Layer 12 of a small transformer language model trained on English Wikipedia (16 layers, counted from 0, width 128). Numbers have three digits each and are written without spaces.
Take only the direct path to the model's output, skipping the later layers: a vector added to the residual stream pushes a token's score in proportion to its dot product with that token's output vector.

Output vectors of the tokens that the questions are about. A number n stands for (n - 500) times 0.0044.
" lives": 450536284446607509527421584664745604599526423413491373509666411409259696567441425321439538668427643420365549284140521575674773664551549318375672465597486773666472628472088589542451293542302505813276400357426410482676446524495630556588500631154883821560569605354656453738560727528365694532389505346706746459455688519459573773206520852562168690533407611321265344612635623649454739608408
";": 597492624611737458214591405431439371361469564550741652533639517728459467513299521563626604508496651579643607521496461266298540722675709673771465391500228480614545152561425611564421533664423372589456382643656551643484492367622291566558463373624479427427561492298756533673348562167472484325672610890337287545310587566407460554441426491466659580294492515380528387656632363240480346388578
" winning": 401800455539563463539444426432480298590585782341685599768359668599589537296635410599440467421496383319569403627452515554364476496492438707318577422621458391327264656259351419693434492528441622396484408217407301379662539521536504561496603317451492452160708718796219512641532642354465480464755544221625668399586516480588492627694535542521307611431427406225516600569584165614552500500496
" |": 444236643641699753371547576313456347179370617169478694575606580746602264500470522495595459626255641473398440419390475319422617526535636647553673566332385359386193251518419643621351379518477669702149564691615282425453347432553301504540576721723436487360553548264421294436398464305701354351332733544427342421436334722259478370599495477409579604522286435679530185758491622621369457353531
" their": 527779413570817569460414436299392505693358772441551553368319838615300779500509633408365283820320410629604747785468486686598607415419648436600306180595575685491190231518315390396465353464231491527798341346491645505641430634388668527409597457610491397522572269352298376425686637250447618559309288431338653532820294518415482753542544651528450615317313534468522419591807455597411510665572
"Rou": 634513357702337240889596532276441731496786334602551558477219801638668564444692468505564593406432446366509529306450662500428634634468526331441543369700081586455354590541793601554465255263334450446676809238482399500540356157338491459683380521362533405630248482545396339439286463354434387356505468512438539586487399395595358463323447514295278069436779492648261477450495289265451524670450
" scoring": 393661355525404358563518359436543332580554833439606402744374593415783614455645377774366487402444370518709423632344539496307385598340404801369703309470423552336190539370433544588462372752224574556517415143317374543665546447504361509452544496579392435208792798758306469594531667557412370478522574344580655414458454439629330315460514586723331564469618560302830595347505277678722364601331
" her": 491648631580500465395555504513595509601648611391306500483643708517344627714500368496375372704345483412682446672401475455837479330392717774465508481500814690655252303724358461385421390439477426380605121669708533543623529412710478334574412614640679539307573602530341443429409601396588643427244336539366650677848341678466318746673375505726323614522251568478462633792523376530219645701647
" which": 416658505326422386679533668094692354881381712508664539446634553579383572283478455518374290544331469404733528746692466436597557549402353581460440409357658339420410602531679613594323436545280356233504426486460665576592608578371366600347500192518477496664469258655224822675572589370478657562388643387244357678556638541562526477427591635624357557229225600336592535212645447719112765410379
"ena": 447465505755176404643627450618438858478402789346292443791411514456393635546145482364546704478367678086388313477518602364562299430659449805746296548638408456708424491433386320431272581656463576279371706450491530451435491486544660599352518743333624650496465417425748419340348708478582318624437651496431427886625483518641469672231362556518416417536491562491261522791491373500408274689464
" initially": 379532466555460510503563345451639686571500588537601503400354312601560664503539460480450510503375258347543497598603511452661432513384522660580551358573500430731624572530575265518449544600361493507349719380480561427649452378520453443610490741493627283497586445720345436603270671487387603401573361330410413450548689507487438524524742798636550474607470291436481563356663493665444586607553
"'": 415323624833546287632558592429365652544366389559537677486527452442260532645357482680411537353635441528618638817514466440540767558518369509314427471183425694554209545324491463488137606582528477639675453463423272577443531412612342363441408568445664226567729380952747495710432600305561577540632405419355522568237531473558203348708558797430559620445468873261354527782363509434406754226464
" members": 484706589334570768469584367602337678700424523467516659612524356554400492562844540318493354594421413374353554528504475792582555567603439476691356372552422647366612496433415468631485480564591592705454439365305477365667699905192683641564508631564603370543331414366536448713396709484280460567644445293604477468438508288441523593297568691700480625624644456407670449676745284492308616496627
" died": 352376623335630287826464603376592703373315567550633301583607427609524466846686402282595599486433331455690637431422540528649653395529439524398528500587470747563559322645371838585486648695257613558425925335417509180595687589490354662764510724333726592216567738346635588720163659554604714601354195544745641544321608344375291880624557789550311671441451644175249385471353682500706678426665
" each": 479710500582578332635558419350492625516584861457607624492428662517352491099554556569429397595216328612614748650555489399512686575441650445707275279913496403555411333408625368500406307580592645404569426296555516450656565612337475466360560401491360425629504330408571483704428628102541622500475555481251675605561500564467525539345595452630378723483398652350586487284896363759276686632588
"4": 598552594645571449630387419520739500503443372316422546406370230549590409407556321306646466543398527527580357547483542522490379533732439413600436668380459394500534404517520513350661371687566540606513562390343574630520481588288407412463662535382490381665573346516556466483333477480581463374724673308393436676403284664407301463398621528315400513366560417453607649604465474389438356476676
" however": 168429731487445542815548435149591704398261621406370576431459403732486578651702583709372402442278109533537854509618520679545276410024584716559383422564685596618500658564379684471491523628276528346416486322527557359683504277278381380349417427422443210356441348748328482810445623523434609541491486262381385614292628514604549407383632529472541437638390242537642486183433401709608711463546
" she": 394386565329564570487683491249547733454718581137263458587603578576388604856649325627347447585350401553690423631259470410764513377329683565673549583530755651676474487710540678603400548707540370359416198598405412517618533421675336513435250532435473530300602496645239587646344621478446642367284629430320521663604421721457390688606528518814513576409226656539353726634360292656445579639651
" it": 283352679483727474777450631398724610592414517403535686405422551420526831620521474557367425640316173575630600698366459673739648491363467318695344463405487513663474462707407513654291526556257426243554304549461650547605654368581440513270452533605504333453235284436153496544591571296542604388478491426182650620692558687427369566292482459602513661339265704772395800457676415622440621596595
"wh": 490439725345562520312413485400664692584343557129333401539761619590684817485643549534550653500682539352650708790563574371433481471466332515796288402312701466769665567341470676221537549515273476534458719545476542379486384411135515358495436313348645390423399562882409441440626619034397674634684326561753579452453453568490618372718319858674428571700544657868500711252641557108414724632481

Output weights of attention head 1. The head adds the sum of these rows, row i times number i of z. A number n stands for (n - 500) times 0.0015.
o0: 526546634395589521449259620416509497457648581484475597532402359472511292484577557649475381507427481431368535578331502583567264476566249466475449476460501518389474546317534495507497464590580382443687527263646418576604354563398470508325510357442448368486410636396482284702479429646468287363893429550552448635410573491435276337446466386333535568410531468378532531536483411521515619480547
o1: 368613303386631496540445505311404462542302559571464338443501542524575566604504607408368457460303511486506627584281656502655613478352634346356521552608696331436536642493339530519579419524423564607499311526524537371487374696266561545613618441596459618485428310490424525474554458675381480537659492545430436496508546470563603749430530330686410603493495673350445497460345812600359361566458
o2: 232644399502525762386295463547511557590447655459397609584393508720619519540396399548563403439507472415403468735424339420426489446464338369573499446535545538311561460461574524655437430361522448391516515418529494476560455521531381517485708457385563547372413532424323493419483311600678494476456530437442505311606384492377227548486493545645367283570541527422708487409634367528419590415492
o3: 539538372542434534379524436394488257639744567601643467415600457387481555362678548497572521406622405285639504572576583580553462441581471387527542444407540428532549479444565621363519492545482277588578385429568631534637638506729503417536622561465557510467445682465506575498394634390728509553457381542487624483468586531644407541467545544495542812434591585579552476560631419406432541349674
o4: 448699611625528458307565527392500250371351631510494783635503473639503422659440705581651596686353555588516579342469490518485442504672500638586552600596527568538537561358428527385409572425665612594442586419572466617347600366365558309490572303402602421541419518462687661477522376278592462417502479545517472579561504645578466677526501565439492443379445574441698573625561344533431422514488
o5: 376430474546582533547441436595653523565449599351323618543481553470535455409448509417341537489460494590425395412326103592551553383565621517453649525418394676506402455469460485324428324540481472429399613312437549634314386575366455590451309428378383635505669450605364445443497646549424612568585624391478484515421501423366490581564641556498532418464685416565490432465486383401359464578437
o6: 344567563578418584368433515319565601696490445511585685561509648507713553556378400593544274726583445492542244549524416538570248682201492596433455430430352479609492352366414605685403190674640439460578287348499518646195407491481573571575636435727427430594495428579549447673573472513484399573674541531438533400480732376548464570483559415515526457590703541291429531604441268315446533623657
o7: 432419612423544562736586423551384400468686464368623512436522559417563451556550620561431437369520604671464592490372453641513597640339494549407480513511462560544508469401509450517402425381573448440465421331447630487777676611559475395529606419382427395476469643555403595425444569594491588423428474505464488557350448524493524586515391510346282422488435184592389500405441371636596490578552
o8: 766567432549319408506690392636487685377532289656391602345401469465386417453547412547424505565615645369638585404540510383613466659281457410366406296507547563629556674462548505479242436385775410244654357652685529587588396467422724492325470427362604432519438348697415508627360474513419445532533354599571639452417715493549461594535557538353569556630572571664527711435464448521417701633390
o9: 452495455515541376448456508597635477484277394403453642352735384441350574544685364501541448624618498601499477433419397419735596582672457534579420817565469436408364403634438400300447385534381526475317487476631554694610484566621500387406400389534545318445599571441717451565289422520403645607446563617358387458435648525447363560531600571478394626395582461479497404530434436446522506493409
o10: 570485836467490457482483337625600369376592494379476449613563366582519480678517328529429623619533580408543455276443618602447331509527433455539658643478486477528438532622587597323497478550420314599390596634686520423507500500473495540367555596429648416563413407406414715608561887556459540392443282501505438397450702435434561570642522585644396429397505436444396415459581533509385536552463
o11: 526299532397526492472541594373794696564477698406611345585589505295583539614334504581380455539490665642639473557768374426573569459540275559365576695370522476420513480535690370401560483513349394588296670458526437471550754409546396600568658536479358651662401607340350469500564426240493458662231588283514507654568479708473599573640385485469414702394496661514462595444523368581464568505473
o12: 340489504433476629508503207481559498349562503557445660445565555456549634507732582488225530358440545360413512607364370721401515381544436335385421586546500521567693477315510442276407365301570616528636477493622445462411589463542567443456583486518540254637461597636448374471574338462490547561495468523471387510506340309658383512586707462298355536527540532301558587595547779580653388434367
o13: 398381590615322438480501523440471513477523520424387548414518668630728481434666391655524532286447525593343400504658469634333473489442293261599650427615609599480169696501474630482420476551535464446585465418531377385399651620478583510580605451639505391604578473721575442476270427548477510363468543281627479745586490585468604398371528597520553390489419634366448219374474445519504594485412
o14: 389552563369504407412302889396566538371586466598510272453437581478476582629422682354547549591388526546479502502766400251517422446500471595610382691564592555655592555592421491529604344295500602476628513476547505434152361403640610524678646448314480589555503623455603412380395456625519699488588233456463550538359638618441449493440586678529530330696418607419561530648362518522604697438537
o15: 645509502566212520625635410445430436478684632497611551437487653469547320493772601585552435525560599514563490351494633592581410565465509249488496411407413606520461334433534518399483386511396629426638465576608381428391515371442648314500673680590397322516615527480591326419283421437708538563425416552521561616433558484523419483549458596284753791449539758570468390367540604305400399536504
o16: 471396354640463380363436351540439569324372483402598594510661682395601406501629394343566555480567690549559693528652976449391534497450704469486582379430583473411696510355496485430666274584567549378511626320540615586397455558346499579656437270542380454574599505409473384620646568473253525581376501526436545379604423453508488432425574466303510475613569473640570590313403331477424511569464
o17: 645297562433372400492372598491561571479466594586539413427334556510424572527563543554400478435461447525388673611522213264534452504651538394496315476395347456538723485395570581428422436485436681611685535199367570603313421477403451505390588553390530377540421473593616367433369534492516561459441522537402475586450549651666540623457505637448573451341542485431612611457394502540441445596564
o18: 542488556341521333555432391559428492560473469417536409664502387408421492416379375448392680310610491456432624609364623514690596543568430468328476688351315569432632586466416428482445483570504356482538332511500378591588642481643497519371480551589463623372577583520626507531400509629648551553651562420594596545589441580548497543422326494736570460347349430810580645363366483439568661325445
o19: 669594409380487288454428428556255398440452652395648508470632532584526388526399560362604419619562621424300503152399452300577672330569476483551525677501439415449631465388733619392528505289531488658455534632622660561653440481502354454444426710522594405458539648402577462469420440613382533553419642415549471386378551562491514716537361427242644550570698279615463580473301501453397402612547
o20: 534338536720508594527384485373282393580503467521577392475411430433522442636594455731458566419369464502632523460568663486579454571377673531510452580388611455533488420549554616511427378396637657243555278492577593408500464429662356520382344435619619542583262618596311495488471372679504517388372632552566603521479487632506510368413547395359405288407244261654599410538607542133554687618545
o21: 377389438608486528540603630560408498550382593442361514463762606470471479576704644454511353412376498702519432570494385549542305645392604641222619424508709329503434542646452511659408675682419577293346497600519531664557539527393479303696643340498712459499542636884523574360710691525534468309367596554501560546621532589639490459505279488517516585738431435660651525531384431569457442478692
o22: 453391635544586667329503398563601498165452573477564483474524485379486281240634588546613559527469602708382651638411490576513637476479426262618610583608272417555588495258504539499485477413580592693540487613625713327556599699318410523568739434485530292610583305600324319581245521583573532491442545529462506556648501600514403544625405371562551649457532442594364528742474646512447449406540
o23: 523461689363305270465557559532583549453537366498362722394629459212479387523633434586320435503412275731451613736589616662454399610334566685423409497436517673484404569334573470561634728546428322350424314552587462425352618431451553305473457423619507423619491560727531439316699500320700440690316565495477638470467412509456640434604505423610355481465175675369378526516597419341545530578597
o24: 581327337376419548409359520524458606624501270445504478586443420404469442458473339565410412563545679373686381359563340585688593541390560423498555794580571638349337609500498517578573458399600636556561417547468449458472535564468422507419597456391521467695715606614676578476670651666542377660487512423602431521689557654414619432339600127423474620576408387588426451392415529580571765515452
o25: 396486471608644515645511539363440739521512596548505237495503358584635558344592540289460278581414423520475622601422505511696383420250400511582439549392569257344520564629496645349407545406489685549515453554519472409357481795360577530640526636496625610475460452630414467710517617714555445426480578206317548648592429429637404327530492493479463453600481534684408594442620498821691823518472
o26: 505694383613598449496498479486273483422587597317465369594304480527366613542432404493519327438333520502553480559469572264490387776704436439607329482639691433499349660494492556676499560397529617457626197667313521575392471346605531438551546663665578613543635634093524382662333825594397565504688471400496633548221676655490493620338542419561499336553564537407703579346344554729327641636589
o27: 477633438541587360541591720454562342496518374658505491357332654419589332522513556466526694275574608289767251466537497565610605560330324584387636680389532362513587561427606501371458619583466635574427610637598429474371454377685461537337448296411389626650538652514519662537483622434757331460570537515581548382371786473202546556417403483401372546367732619479446373524582419630372640337269
o28: 613409590724746488742380440310487376506309435424578630461586629407565593421574431581521384478469549372453643435438469454495552469459680440442397589536398336378283529338506446481668445398474570769583407621701330573450515635666463222356515532485374364534258400492254449601442601541498483516329505493455514512604347523458696629641814461512696310667456423481749461321478476599438423597509
o29: 519661429410667609409518536405368580684398626551320625547575550546416499660426651210400529679521735522542628552609479428258832634429669572689528399417349677485465416675442509469603590654417547726399445448386240796466490409530486611628441419581490491429503645316584592471608631510614433511466314600694489436720383297537625725590640482454657411429392456269547606444424636474429420625732
o30: 524390536726567486275603482570605567393592571310414448619450463691393505577536758644492408436533412460351502380321487433593612369492456642454330634238489676538393678488286545570398583501474675551366461467570504515664377297714458460398670641521440513341519497465614445508362482571555428354522472514522328463483350397554363561562362621572480505637469341491684567684598769378505490675695
o31: 414618548729547348374375393418457451558411544609679564411634444502651463460349405395593509562541705265671322699541390670550540633637456481372461495321466649674463415624445476352553687572472411378526487386663471532506600428370551266448577368481396359634431259675452459623347496431684506516615376419512366559431485432495240702489388572496393489442523680465518395723442454348531619507476
o32: 546555453502575278456304530697255526697355563454479528391486283470478497408374432516399615632533445454399654577539767575369309543590617480403617617477514361459575465473460568548597397519397378354514502555439541440458623683760377491589565525610546624331681701657434400487716486564473569677607544614466405451328379540441652384543543310265577664612568463353461406608368251450436395485521
o33: 407426277645555326513379582561587352384436397684483442367370365313538474570492483412453521423553419482489594338504535459496506582349312452641664534544379473452310602554072496335525397575470679435607540476490462419689439393552606609507466656274278461360598675569506694546244446418618699559470664399589551412658523628414699628392566512554232448506518345586401539344590705413505379607284
o34: 434568465581512699735471317399455411638549439190251415457545590472531486476476528440485427490480617654463272624524561502394555602638478471379504490374523475434367544471534612439644510550729534516418521297424569486264386631505457219599391476336384386346496551634597472597587512582461471653374371465414490487302470472417455365642393446581362412419538730482422590598346834719868560402510
o35: 639456484562709461445608447346373616460533525397524412405353605533485584401590532400344450449602598750463480617345404384385565596392740527571386522498226362492503552443376507290647556632416409449531592398636539413642310631351453402677492289507312274445590406400588645584448541569489411335704661675409439374450638682522367424157563326540615550390555478586437479395837676276505407613384
o36: 386427352260703609450536451577495499422574563369458427489502501568381429438640598411610352371325526308448656470578130493484577469432470460402433569406595429485559430407507549645553396376539419333375354475519534365565418618394594392406372644659322384540443294322440477585365564627473531618580435611574599487520481272647455541417453535480376574484599371595600377490663380349451373322435
o37: 546544346375475545352648370446529334641504671453465606408563500532484616463373573387430478410477714527397347501649560622421552566492715494454378502499606527443451506401661522564568508518507303650546487512421481508661477395608377625520463470530440490628652204359586409715431582383540540613645689521528500570496588399372616548682301458574576667557493530477401588651544337530343548430429
o38: 539336381438647559367485443377336672435488462302480500423575455508444453488655521524561427453419646373434400620599647428611449564495493458529426520523589460524314335353271421493180302454514694724481521638598484584442650425506513511509504623531584363498524521474311394544429319381562516491531337359599418474497427595386477412522506662426755685529601694681336554544659535583530366665564
o39: 334573669444362671479482365382614460326635668627462537482524723606710441335465453527349655459606510541653369580647436477558680644660793531550421382525489597438309338259528564573524361479570521375460336518410500371470605433598501393548333529375829548545401459518571559466473383575499598338397574473475594329590404482584505680514597669731467505203607432449513595731466449548548326510494
o40: 459272555457624440414534485437510332210379478435294612353752555370421473440594460428546541518380447383452392525409329527569466554472719569450598626475634423282515383504493578365444439265417617531473491481522481593178549597470485538493620604560388495457676346414360720868565427635552429551319538407477431471608187569509266630586440605394530564524685593648627561644449744616484398451601
o41: 450329577525462391250515476458562373459345391443746495636434497547767422331323462463419585404550500418450376435508439334400391653589437145654397536406613372421631570499350423540512500518505662365352424580672636563345410532584437329481570426707504625445279403463648588537553425527554509514522738571327327449551538588433653361373281499574445577344534442655531580477482583357491389518530
o42: 413410376511478461617526503603539460360585458263466346438553416571512454428601504552362417567574504444321661395455561494377393599400495471429310403541459598629561473550579595492621358483573442387536425475472647591474678541511445514615491377460664453466490453626680504653549540611535464528510339493496449528589354354427394589393526643752301467504591468592491446530554319303546523463478
o43: 499616346505529565449468544586364473425477623915450332568439374603652324559494541609657279423745683728464518529446365590728507574728574515470360670493304333435635496325616432409556393518607483461561515553344568383439577488384569625408593506416756823427542379574612669561543403479596259517638596605652508446369527369709374402454493589497694367549662417551740727381586431464582491462591
o44: 587196382567698447592517445550593635496236363602382556522379459386556536573405668378780387398720367531475613522258310616408496450511575367377525458505410346512385426562668504455639586580479612438464402495434623506566511467483405480735374589514783562393557707376518542508716571372381361520540482623504514632532641418426482426626469668726644603477538303363562470599629586646500611472611
o45: 715725395401452500263645297662300513441575314474423434306552399675326503520556524699475493431573591682406563610532598446447468681502576443496444360763509558467511272539728550550523633507601444712700277528513669489520518479452705670475629414712343527522627378364689319495441637334488702531529544516483403738377532537627558662301609409361777388524630437485495371419680568470616323660459
o46: 480477490513630492576430489682496506607441535378632479504508284497310581660565557465502298371725370534479531366538322291406396588712618451551382387507581619404469728257539415515475414299467630410531716415437711346384390609408542501406385569352415659637554544703498744538510460650427618430580604450551485531592592539633566465363460597422507507501448378389688623470477668585454488465424
o47: 559577449503800576543620478456319487443454594351489416544445413614411613655537565430505562470437556468492697482362350664526364508416357129652484419436651421618587284365454535538609581584365607297505462547373613525324635759627649688579565375386527342650554344395594473660583441494380562538570447666488558690543546517622482451564571592448301565311524545576295411420524409273593397418477
o48: 396565414405455522404399471672300640310445449549512358502351364572344555632769393493746638447380252682608391437626585365498167696519514488462363467396587328425434599410450344306421354712432510420619389653494448466600445373561508691334603469504443432596740539681439527578627458507372494339585590414450928497417462518511425409471521551396528656661465389406545453472425246147510537538413
o49: 403592390348477453559410633386554575607347299562463585343347412443431413372673545292279546638563275565547344508538483486622406267424241830362465493355317608528407552482489491499422497509213471496550449488398498352596533332760433361477521576517687545408479377748545597486426499826477528610528533492453573537438446592504471595547732449277593607464354387535455558400666465534634436448391
o50: 481428457491651360601468603345548548603587612487515397629578525519628491349499552705587534385450573621598241524426593466626604502345451663442294578553718639442770467557519382451406596545465256543614492529514562720403472522478577360654618441532577383641415403647551427575615470459427640382442485467479416719404680368420256483643294461434499518333519404370622623465441362354457378528608
o51: 489455393489509401513641464613589404415390363488479579559626691365629550738251555502511534301543491693579523676262395540561544665630515522203503479466525633464624632796460606393396578517408325469569491545530752572563403256526613602281469402295418574634492563704625562571526499570429490318485445561312501654557507491423385308376390374278408585532364439431293627528499284288450496248639
o52: 534690598438360370642442552611556632615589781561671320449569637306453436546488471584385612541696330442544561519589320719499336443506414437491416436694694386494405490486525629452673180449582575446520391434555719596490519611314590736549505539589693314466420438502595639678485628507317549547685451358556668281535584303630389654635434535445448635589755677485457658367671486638654516823663
o53: 554332536443493422515495471428657545257479555646467623443434683425380556380539542438540309263475349527420379509409551666771405404628668346565587735786520390382444577541660448528547503413618459531649417755469509466713544511579539577536704421559344621446370626628469497291457689606479421628515566454644539664607478649355581451563520413432419534466352455461522518319426356473533582558551
o54: 477470395663608366663426408462564455554647415630438530595840676569421433455362588396449594560400516623389496412370573478546519419334610358542648407253369454726665497570485392420548565450394571371511380427361604627555528436335450616554406494592371613553489519683370442519682403450550444504494670553547502664329620450485602485360406396617485346474467661506589344653546428548587313492396
o55: 548559422624218340423564573448459435536572453472625576416595474357524602549308568631425622424371358548444355377632662526553386505530385502495528468433550455622317609433345459425679542462302549497661241521537501481603578565527726525582572203549551550409547633403576482476490722572466567458378607583505502291465454553633585508488559411323509612410445564587562442549461413220599414485702
o56: 592609650440594621499629428388591771328484562456574526476543450578491242466557368539585581577438434376604641555480525532479244571523502658460540411597522685380551454534232567655533526555478625711528363508387619344330456603391450578582336569387612497353621628418600479369303338469592741524404588525759545486487354478437534652470554288524421504499501339521586328377554618575587469558408
o57: 500392430650462552361596478412376522518678458439411370456469353581508541604490556519467526423373584551314490440383606483440504464451533536345429487424451647631408234519619366562562472546533544392568286484462478641441478520463472502500458503680469721448503686493471600376499407490604576511541534444383723526531492410599606521446562452646638567526474701516418611640557596554703494477389
o58: 778505524514460630514789527534443492742568610393412602455394533609472323516478457405568433570544486522272492459389541627491594223418496347394580658427650550739519698547602297157325529478579558434472537544480501501349406395561437450760309635741471494414558476553560498432442467582578390418486400405349531395596604676608241582612335598427608597848347257685491704470200335519343541557696
o59: 620324437808547689427341595432384532333388527152342443347558512622328320539434608454441537439538391608397497449208387524409390579406557302580423643620523411598282456648530507643239335587561363628722444571401416368495561767402513490427604360435269616745277420597477567421634291593509289408553598517423481492767431385614733404458426483278457683452370553306496394636512512366510533757572
o60: 464495384428597580512464425444397494594533487504561518491653557393391530432564693464390483525542291355439385596688788632396466460590359218523491598226537535479553462439261431524474686522263509393462592496376512605623499588507429365364396370497636395662502350443454514561730346781394679591423459507371332494646655476633785423399446468496611293489502460495526377571518494551547581573390
o61: 479450519615484652166517381568625497626447437511562577469425428583329513504348489601591457618549599390448587577426419486469460572759353581401610491504516536422421394537318583556571424571546492559417425747576614562550392444525550568366452469429734395405643571499504364581515332367463443598528489581366586392467557450494601628628418534628550342499627464541570630421487288292689479595312
o62: 549433526702476606676499568465632623341562436363451630709485391763449625368590431490435500791429665620300518395287559593322367752444388510271362316263438331495577428597509538490604324439456463446351510535778390520594572690262708687333547524574542482638500373480558304381637213449531471425540331375522545446284406452564682260330703450380348235361325345448616482722598551440468438529258
o63: 444679421593527442390382337484453342685679528476521461562566689596630441452385499584549563461525603677557606512627735296230433377506453484315407515369424606617361708489512627601392630430627545424536478596652578671395445516553428526682516478558531358621445448382450564303446358371748418285442423498407342444588782437573577521712499568513340271389653452623455260475589574419668384410372

Each question shows a token from some text and the vector z that the head gathered there. A number n stands for (n - 500) times 0.018.

"ho": 487475476374659684511411387515327497494533643544313740295393427397547516411504504518475617531560348465553645553401642729533520438537482483495497484642616420488392493342557430436435426454404425
Which two tokens does it push up most, strongest first? " died", " their"

"0": 568372662415616787567473404474213632495809493543417587324398361629478549494605384577547527338512350501488638590567503579509526394442377347671380558701727562379423433488437224494380347340389385
Which of these tokens does it push up most? " which"

"ling": 467380531268600717615414533573305460497620602430414670280375465590416544443543498449493572537537401494480578586401706632604508522514471388649537615558607505561400443402522388547497411464415375
Which two tokens does it push up most, strongest first? " however", "'"

" Go": 537421577301632677567396348588239489551601316438431547215472405667370557528471408338492576498468443346462496599535672712586526399566664392614491490456550373566496397331572398566419494516410326
Which of these tokens does it push down most? "Rou"

"ee": 536433576303635669575396372587247482537602351433444575244467419638375539521494412368500580505491445371445503574508661693582512425559629406621487498484549386559477406353561382554435495500402321
Which of these tokens does it push up most? " members"

" Ent": 516322537361659570568383478702366540440624579508436653275498481540368565517472395453379501589509365520459505527482787598581585524515563402560472529547579476485458414365426415525489393523439398
Which two tokens does it push up most, strongest first? "'", " |"

" will": 472297566317567588471379566570484554470539467467346599361240496514454514501458494544567621549566180625458578530471680559513525505260533308558458456647548599555416417378438401489427476417326346
Which of these tokens does it push up most? " it"

" two": 618258519530681638588452515583330565408798546578455737216392430569490587393524566469541489256573402323458573602458766685629493543477323474585504645469689294659395431348551292365412322433463323
Which of these tokens does it push up most? " each"

"\n": 597339484327750678496286196813238527490616534455429753248503549535416652538449325432514597570441359610490594498471702510526597246338654293457369436435623443469527511271404492435384316597366329
Which of these tokens does it push down most? " members"

" t": 435356524311580729581436593554378545527560552424298690264369433600394477513505532440558548523502290501457491536468675694564446489472467338666461482614669470643437495348477346521396431450372414
Which of these tokens does it push up most? " initially"

" He": 501397580333633640595352414580320486484561522498426652321446528486429470474552441502486574579572380452508536522409689646592545460537485429530466549599600421482370446367496439505463446481461376
Which two tokens does it push up most, strongest first? " |", "'"

" and": 514420556346640627620418399577335520491612489488437647317421477514405506430581451482474576550591426475503542502414675620539548469497466438548492538563582437505391440381482408509490444428450333
Which of these tokens does it push down most? " lives"

" |": 627498643356575703617340377539324441516606606496230617431426643421355414540455535525501529564573455524524512563469643745553548455471395375616458470630543340469426445445561550569592411518365333
Which of these tokens does it push down most? "wh"

" Assistant": 551425595298649629532362421645203461493613354387416668310504450643379468561511454404640579514487405469289502600507665615622519441503637373700432505502551428605509385320530281522468449524349256
Which of these tokens does it push down most? "Rou"

" ENG": 479418620236560601579364402573176459544555463409458569279488462617431481480484457377528631608427341320489548581548725753630513442599630427651500576530583431542393421317609447557441469521499368
Which of these tokens does it push up most? " |"

" 0": 680401700414654710629392267673325471523593455634272706255542590463596337450464398439644546645594422488495670594349895570625597377392513398530381504606517326348407436278633418450634343492479387
Which of these tokens does it push up most? " |"

"umi": 394390440231606719602347540634304394494584610480438725310373514635438559456548496449524624541489428497414608624374732577624583522507496459643590645519650587541385461412567430594587429451433314
Which of these tokens does it push down most? " winning"

" on": 516285634349590761579444570552409471489645558459320575311258488574398527534400547458645600577586305537438532578457681597559445551337472310615437471554619570569481467387499417517406410519342341
Which of these tokens does it push down most? ";"

"id": 562438545421623552529295373542320487513652479590349617283464534564453464352562550461531454607572339395523565511409786581624537406452439357591451590551536409477384525328494396522565387342408397
Which two tokens does it push up most, strongest first? " |", "'"

" at": 418385524344591736565406513578335585543617518441345650257376498633430558431499504452530531502505394402448489541515671720540443505577595421671528480565615446603486467269468361499423418404347420
Which of these tokens does it push down most? ";"

"alk": 541407591284629685559411343591243484557613305435439546195474383673375539540454424307499591509459423316476499632566692716596533401575672410618508473409560368579494388312580389562427502519428321
Which of these tokens does it push up most? " members"

" before": 450342536259555715587421464521397430623637516523463722182285446547416526432498477280632714472572378365420507646480771640655440545384555457634664536500550489629426455313583387528399509460509401
Which two tokens does it push up most, strongest first? " their", " members"

"TC": 514235682336517654441464583637399585538609498475287662319416537631292566489341419378394499528440502449380545541500721663503488615691486520704573496652530454640331353281512356409433446567472498
Which of these tokens does it push down most? " |"

"ape": 424356522302572731575443609559400534526536546418298708245369422600375448543495547454573583526499255546445491524454677690573444478436450320672434475634689473660427493361481345522359422464375403
Which of these tokens does it push up most? " initially"

" who": 367426414313496667484441584650488469599502517444248729175354397608348419551551644561603768570467223670475501561402722743674364401435567326654436379717645447746498435330525305454185371456311330
Which two tokens does it push up most, strongest first? " died", " initially"

"=": 511155664559586635415323609584354562395486535750369601238326590595289400439513516504491485593730241340423346695414844544538531466470509320651504567441662418452290417498502538560461566694593481
Which two tokens does it push up most, strongest first? "'", "wh"

")": 590400556328563695568368411604322490499599483532343678383523536469411440475475426507525521552550487548491554587416729618588570459472467376566499559658533441500452429412539489507581395468406373
Which of these tokens does it push up most? " |"

"J": 501358609338589619557362394558276484540524427473396555352486510535448505512488385479466543558577422329516520497472640662569517464581538421561452564606623419507363418342458437571428507488469373
Which two tokens does it push up most, strongest first? "'", " |"

" kill": 414308526233528701556467488521389467597627511508458716213268451538400529435469458305625694481578353399405514640471746644621466552363522435615617522517549519588415443327566375516393496456505410
Which of these tokens does it push up most? " their"

",": 569359549419639658614445459583330525456684517516442688279423465535443531425552503474499525428578429416480565562428719637576521503498400454573504590528631391566402436365514359456466393438450308
Which of these tokens does it push up most? " each"

"se": 425335567290592747600437612524380556507547544409298714271377438609388465545476504413562529516500263511424484502455651672530481489436419326687419499612714472621396513365459369562406437462392429
Which of these tokens does it push up most? " initially"

" a": 553376668415615769558468423472212638502811496535398593291397381634470568502622398585554529337500324493478615613571508586515525401444376354676379533715724560410423419486440214513386359337361407
Which of these tokens does it push up most? " which"

"\n\n": 522446606321621701594407517645299547486576580454470714250352464546420527491519480478504556494513372432467583517426646648573576489499439392646463518578585460539433446423493430474434464462455297
Which of these tokens does it push up most? " however"

" watch": 378425439326519673495433567640465494584518521448263716194352416608362442532547619553589735560476244639467499556412717725653385412443560339654452403689652456718484437329519319465227372442323334
Which of these tokens does it push up most? " died"

" from": 436321537252521705591440493521380466600594519491438712231254482551404537430493447306605672492570359429422541624460721607605455551353512420626627536537587534579429451340583395527406486481491392
Which two tokens does it push up most, strongest first? " their", " however"

"H": 601345645466626747548395557563282455452540473569405685337360526532402385391572604427472514573622360472466482643401773651454475442456550413624509577422633299602295463363559468408398436621524485
Which of these tokens does it push up most? " members"

" with": 535346671350593880617463538507201459540757515426440645256366450519393500470486440393555534496596369509466544571472560651530486517438442398674491515584603500600439526497408327570444406494454364
Which of these tokens does it push up most? " however"

" 26": 594444502419534661591542418537443508466644568504345602439462499430426387465436471516466545485579474663490605528367722764546592501531380390571489575559592418575442419384562446376588450436519345
Which of these tokens does it push down most? " her"

" Sam": 532412570312646681526326344621287435500562584471393632292525564483469508462500353387462583620468441454504572618491741601590575445439456446574522515605593394397343437349609446549514476508496432
Which of these tokens does it push up most? " |"